Layer 5 of a small transformer language model trained on English Wikipedia (13 layers, counted from 0, width 64). Numbers have three digits each and are written without spaces.
A neuron's activation on a vector x is GELU(weights . x + bias), where the dot is the dot product.
The model reads these tokens: "ated" " after" " his" " con" "v" "ict" "ion" "," " these" " pro" "per" "t" "ies" " were" " return" "ed" " to" " the" " E" "g" "m" "ont" " family" " in" " " "1" "5" "76" "." " Or" "iginal" "ly"

The vector x that enters this layer's MLP at each token. A number n stands for (n - 500) times 0.0057.
0 "ated": 245609362802444680412481161645441495685482412459689332493293750700503413667566378644353231414682411387611327626109626521498514483409225600794350726350503334551480650484914608350546504480527599
1 " after": 215588406668567638292545147609432577574701347565623210478385813694528412600527327618340309390622417399634394547142574567349523577492230595866462731330507379524447667504816737285602470495479511
2 " his": 241593396740671652263538157634336618558663296539622324452454786740468360617509396685324262371588477422577366537199533532451478578480188633853353742361413296539439632508741727353668491497538551
3 " con": 229569390801626590274540228602298601639767349535502358487425831819501420675607367678379334396574369428613460526176656486290400659433246547828397686301496442501447558346740785188536434524500542
4 "v": 137547269806456566332465270629454554568592357559682411499326880793626476526576367730487314362514338542623367573261727479367419527489282469878307585288552230556372509458823836278510419581423584
5 "ict": 211647354808426671330499207638599553633561292509697393558328895822547334442471390755467288435567405500373221652186555637435405571534243529848384574240622322434359601437776722462512465542419558
6 "ion": 288615489780378630381497161601456564630715295460663326417384859644635378524505411744425362355649389472537329550272637606395372473507250676862299602215549337467430628457834736232499401518497587
7 ",": 294564274768452546301526143669566539523554390538620371435380837683558379582546322637346325395704343481539285533234588565387498511457246687862397680328525354455394634483849778404688436497388570
8 " these": 209572365745477633347514176673421531514600273576709279411476820691465335478481337668371263475637462416471310536263612663487448571491186662817344748335476343593404662481794696365630506491637560
9 " pro": 254568423808531587273539158647365552626804420542667340390420862759484432639537414737413287401577412436519435517126668515436261595452222593733321664327371363601476575399787729319534438532630547
10 "per": 224532424842518546264472213656547662598692349466704303443509945743504429463482368758460277425576350423410321564246586578406417508537229586795331569290455308518472707392824710406521407620512559
11 "t": 240552360822444578259455151633495549527683384548693284443429905681639407469578374798449285397553321458570344523273666625461427443520209555750387661278488309421489621534824758398518428607472547
12 "ies": 342566390811419656352500143692460543586701327503603320458457899575671417508518378736428342361668389456526318497262566607395357455498221680831286713307518375429383627399756748309597461534465581
13 " were": 287571403805503540337549088692511534595504314545675327430430842718573368574539311635341306409600461412589364555227603529428526517469262674799366680365513347485383593442789792282635382491506675
14 " return": 170672394811445659159555124736425546760678320499621339452388850651589469503528401667356390382588375498598449573210539486452455600475248615789304543306523412523396641486766780256505395523495549
15 "ed": 190707295726492619271518158769410573629674385483697399474378793687683299432540349719419250397662359438499484527250581596465480492520232605804349598318507336429394533431844780343538448567556599
16 " to": 229609277697565546331496107726533585540658331549654328444392817683561351557639329660379197395587394371613380556226525551394545582467258612818425694393552413544415560457821803352579422599430494
17 " the": 144576356766663612345544149623423523546592296545705351492492806756483288617512369592385239414645447428523315590260575534491454502401201620776315757351421361599389616453838735405614533565536545
18 " E": 172469455776740640250510160559431542491724375591545368551540809762502525714517298718444357302683406429528274444166576556457411499478189514672333709281398327577439609385838735446602521630534537
19 "g": 280472418741608611362483262495448703429620266624544271403389891707625498576561364783465290375612393461548306553194717615480471391503146478780307637341464349540329661543782741382464441676488553
20 "m": 272529329768654600405490220567448579541622255497618295384486937651616488637544313772449395341648394458519349536210736572432522329472166561726322620277489359486383632449780731328612442667478546
21 "ont": 256543466888521616273501165521580524442728356587624342491390972617594456526485386742432326397632409483553287585234662559351471434486239568760288618230556388448458646501774690231558529602407454
22 " family": 304599495831554628362551163533432565562596315557641312342479929543498401547544362693349437382647419428514302570199614614381420485514234684848246627302510343480398596456808692273630435571475608
23 " in": 270593296772579633339543153622407558608697319523648308435488830651551356690559312611358264420680381446586487492171584566410467526473233630816422622337503455511405573427869752277550465600405441
24 " ": 216539257803578528337650168546353563420602328519635331397467804731592440670525298641448311324705362543576370524176627541549403543429234552768368600301575373548427509429908789361633537528399594
25 "1": 234451358766486599428491175540401597412682323520610303305527871729539448504537247713436322349734474545510357563159610543576476594445228572816359604314623339459327617420913677398569515598514482
26 "5": 184581349722483628426566184571370648441693284491642287359503880681520522484538262670435333332734451491510318528216602555540568501479208670796286506285581357489326557434881677411649554533548529
27 "76": 196645443734511638417607139533395568553664266469714227301437928645482518514500359677427335373710411533482310572264582565553507485507243592778326452258513343412366654507940695388608543483541505
28 ".": 315539282864556551343544038613397612512596367578634374336414962674485451527558340601440315369694333443509391597321594562451435499429247679821371554355532418393444621565818679430596511443446487
29 " Or": 245664446739676623364481176587455557442740272561676406394463849686436463576479277686403304472799318388397353419267592613402479531485180490732371710299491273551415556392794737441619599582593581
30 "iginal": 284564445785604589337488159572443578624676261659641327420449881753530407495465447763386233429640359421487290506313585598564407574572172651722276618225456408545335567469798717329521500528572573
31 "ly": 314549424727595578341509125594444592625650335597619239446481942654600424468553346749402295300672308391529367534350548614429475486517240640712311750288445329432470602398785802356607456567499560

Each question shows the input weights of one neuron of the MLP. A number n stands for (n - 500) times 0.003.

n184 (bias -0.045): 384509540405603313350341639299502368477616541552461597395630475507536527617679430723527323692358458436453437648538496155348521816483703445728391525647475621221621402554494465423636499559442754
On which token does it fire most, and how strongly? 3 " con", at about 2

n47 (bias -0.031): 729690518544568399574487393473654662249397595669593551606505461544773603722483642433437718593308420417290678497411472450388347370384401518365414685496607490538421457584591319237540521603409704
It fires most on token 21 "ont"

n41 (bias -0.060): 351360662412473461415465568238296542591447437520598466579675465564543335486450298456274513554545620486489567382544649618558465501305537794543171531506605641471805491558471250509504532488414475
On which three tokens does it fire most, strongest first? 22 " family", 8 " these", 17 " the"

n136 (bias -0.042): 425644324525381618399638544348539624425370531699436461488617374361373542285459400494632638612465672402626600660467362534464542546593391405737592516541431385298586558647310712515620611331560440
On which two tokens does it fire most, strongest first? 1 " after", 2 " his"

n190 (bias -0.032): 447483570506246495687489833444429604624398549425503557466671407471627378441272533335707489591444359425372788311331683496675202520342402607865497396531456277627592518434636313352592391572552674
It fires most on token 6 "ion"

n150 (bias -0.017): 412345603452174520247601363408347461471215791240514654627727509491355595645436385421492598471570391410220521521846559499744450450107499566586410415477673507558555623474587861512169510405543429
It fires most on token 28 "."

n40 (bias -0.020): 569590534385524788473635582479436128727373659422646498553638545373567400447495553433697231503436416578321468387684726440375269495355720692720441702444544378295324283491433523548455579413606593
On which token does it fire most, and how strongly? 12 "ies", at about 1.2

n107 (bias -0.067): 452297372504698573350505668493399487363713540595433420706573460446496367581436614720665386304356481600628440291599362689490283537328544557529439492639430497579701454372468535426444435469406375
On which three tokens does it fire most, strongest first? 18 " E", 3 " con", 9 " pro"

n192 (bias -0.048): 527345434604544404404556374575454566353510546488483573658574493510571405445578607556327417600503403556397337437645581531577461478643492529426742414593319413510599425556585313418566600523478495
It fires most on token 11 "t"

n60 (bias -0.089): 288367501645389503422389688661531498313260507461525506550694588639397493227429481351557425718364553531549595490563663591442432501358391488611731494702446581549347644256512421524502568734472330
It fires most on token 10 "per"

n128 (bias -0.049): 695384554345343615530723450613559296478246500534702466301510502503446590449279595339569431562593599410539614481369549487465668615486478493661438375509384465752575742403472315406523517563602565
It fires most on token 0 "ated"

n83 (bias -0.013): 409406542504611646526446440522411434504375410443663343386581485478442373470385570437456590374493571663459668675587515391536723699359462406480695666518389397621442567306377466494444543541547466
On which token does it fire most, and how strongly? 17 " the", at about 1.3

n14 (bias -0.064): 541519711445378366392373536478475434630114528496660474444733690415429754438696251300383459696344519538581660449298563322668513379525737479839546575400405462428540461571584436481527693674847676
It fires most on token 0 "ated"

n235 (bias 0.015): 388519686430319314610392641358391554549644717522543615565544416537403490443436499621378726673553591622632522320307369334350324572428694570599404583396659433382620510426548621385568705661489483
It fires most on token 3 " con"

n229 (bias -0.039): 441567402442432455475579547334766459511433591617465529583703393510566395604434494534500467543460712381298583597258412480663553503460237456486565493619505410582460520694580375567619502374449712
On which three tokens does it fire most, strongest first? 0 "ated", 17 " the", 5 "ict"

n103 (bias -0.045): 165555477518457471617509444643585334525364586346542435594379504643620455452668416453349676574597687363380467470574568597711558496461754600379565765690426363512647580397440485521470362636448476
On which token does it fire most, and how strongly? 0 "ated", at about 1.5

n196 (bias -0.077): 319596730445477543463421396399641468628651572663575564498589257377391661605483511528484574327508549754280484545457424561585439399393531366522620779558310446484671330449537484510567445479347495
It fires most on token 18 " E"

n140 (bias -0.087): 360084566475299744286598466502650513531342514484509653688417656461450357454774528269432224392626323599337414506684565375456413506255628601736634422653656662387278411609248583600430556386507459
On which two tokens does it fire most, strongest first? 28 ".", 5 "ict"

n89 (bias 0.011): 706536385243264675476625506481609585454512409541660551657516550665558534463467387524477367589593602605225541685410390411472332317613566406400689436682456295516541661382553327418634351642333446
On which two tokens does it fire most, strongest first? 5 "ict", 10 "per"

n56 (bias -0.008): 536606469274494335322502408341524512442247603433522705605558683446606621765491438533386727532541631368548357614496277750505514385504525612620490410407533670567480406528328433311415422728408536
It fires most on token 22 " family"

n145 (bias -0.019): 474535671577521480380692362502636596434521476504257375681518293418320629418654485516454447522424762504391549460423633504499675314462501504521474529462617527560322425486511476590552684546447416
On which two tokens does it fire most, strongest first? 26 "5", 18 " E"

n242 (bias -0.014): 581360614424527343320587550298652417579532397642528281472542476581621401490468408387513563308473675485579472307542437618405529484383496610588644492533461601534571576390466466388472308534331542
It fires most on token 1 " after"

n34 (bias -0.048): 345330517408450536585543424553569494471535617555723433368481257444470263659555754370497409512626346394441428272663461542447673817405327484590394526718471454489632361498544592653124713608261559
On which three tokens does it fire most, strongest first? 16 " to", 17 " the", 29 " Or"

n165 (bias -0.114): 539454635390570338468469632568395506445538397625457579552384553452425648696541615552403535446534655329443590499518653825635781762394421298517410446517471415545459378576644345564614717559553499
On which two tokens does it fire most, strongest first? 29 " Or", 18 " E"

n204 (bias -0.012): 653638448458465483629778437648606354471551517504510264518535225317592598320452426542595462578428573367668357490459602496612575342468460388483485541561396506559507647459621554506478470702533439
It fires most on token 19 "g"

n233 (bias -0.056): 480461455456459400632502602395552555492418465524403514415461585544614509489589493448584519538556512542422432426565513452367446567470282624577594578450333283464549496386388476502508521475388425
It fires most on token 7 ","

n222 (bias -0.070): 625093604410556474449475631464191648460295308472521420782544663572539297661335518310513707519606367527551608514455622355705450399426451759450492495577653536361654517704468570611803617396246498
On which token does it fire most, and how strongly? 24 " ", at about 0.61

n46 (bias -0.087): 224322751707461206491429541581261465484424618444586799422616519384391359395515411553583396537516501553502333436478602327367405634365625448531615437450613551516669577479336534736527406756570617
It fires most on token 10 "per"

n211 (bias -0.058): 441484633571450501385618317490458437629357581423637584453461529513407605531591550498442491493359418494393528487495385520341690495576476690450574646579631689462515402570504464463402426582472390
On which three tokens does it fire most, strongest first? 14 " return", 16 " to", 13 " were"

n183 (bias -0.056): 275304518430426350554475516501410508669329372619626473431499430511663455533439610392312570322434645539481407470584495485427438820335531679407317525577315412422628500482441627500505525555358430
On which two tokens does it fire most, strongest first? 17 " the", 13 " were"

n5 (bias -0.073): 605577443434505625709591396588469460451501493492374603566442667434546510493480642336339573566456363659496524607329609291402586518614545518512646361449490591490559410529465559354613460414351330
On which three tokens does it fire most, strongest first? 23 " in", 3 " con", 14 " return"

n58 (bias -0.085): 389501545480403394414463349485460559387387643495391697593473415652358495466419528484383439657586615547674650648568480561494576481467580465540471600287404469639528445585421588388424464399504368
On which token does it fire most, and how strongly? 3 " con", at about 0.23

n230 (bias -0.051): 547565407429611411449442696598777463708565417585835485602480511697412535484485685338571572679174549521547307608503280485507347414520393315624679329659634320740508485472662489527488375599453415
It fires most on token 5 "ict"

n130 (bias -0.061): 505506531490326641203483556517630481394495650209629548667617384439576349724418801492458554711590704344462562449509506746733461418450561752655322363607595398349607512487527629268333650564578608
On which three tokens does it fire most, strongest first? 6 "ion", 15 "ed", 12 "ies"

n109 (bias -0.088): 462486756414347638358427536636641659428703496474734646600505304567535399258315493401384521428496494549487756459503546564624527721332680580599229537543310439334434361265407562791355469738564679
On which token does it fire most, and how strongly? 15 "ed", at about 1.1

n143 (bias -0.062): 401428748647457351495451341462598642462502555330730465426440434672756430254563224449413395582313575642576584414727498449516574690371681309501426484483452428501849290455387668617331423573641681
On which token does it fire most, and how strongly? 4 "v", at about 0.97

n49 (bias -0.021): 405462551633277676258394626452684448271355509358506549729661534482426660546505474569498571468423762453379629626816223485463425570129365600566577392369540513634652326705757523289450486469413524
It fires most on token 21 "ont"

n161 (bias -0.080): 564604664506381665527489397344431478406388462775544564340659448459294561549746504578555565586269616584460614758545748440679184602382403394646701578530461581315539327176657341431460644559478244
On which three tokens does it fire most, strongest first? 25 "1", 9 " pro", 3 " con"

n251 (bias 0.079): 532504450605640483673487471450412401594405755563453494477615305451355558551655391601498417450509597625640474476419449478541538509609319363510462472566591605550400580500476459447500446570454349
It fires most on token 25 "1"

n71 (bias 0.038): 493436616310600646653425467422591476408422399462435587456680505464563470611685269478346670566617736375334578561448577502508544542551364464553710351379599486519502475625403506395609520564504531
On which token does it fire most, and how strongly? 20 "m", at about 0.23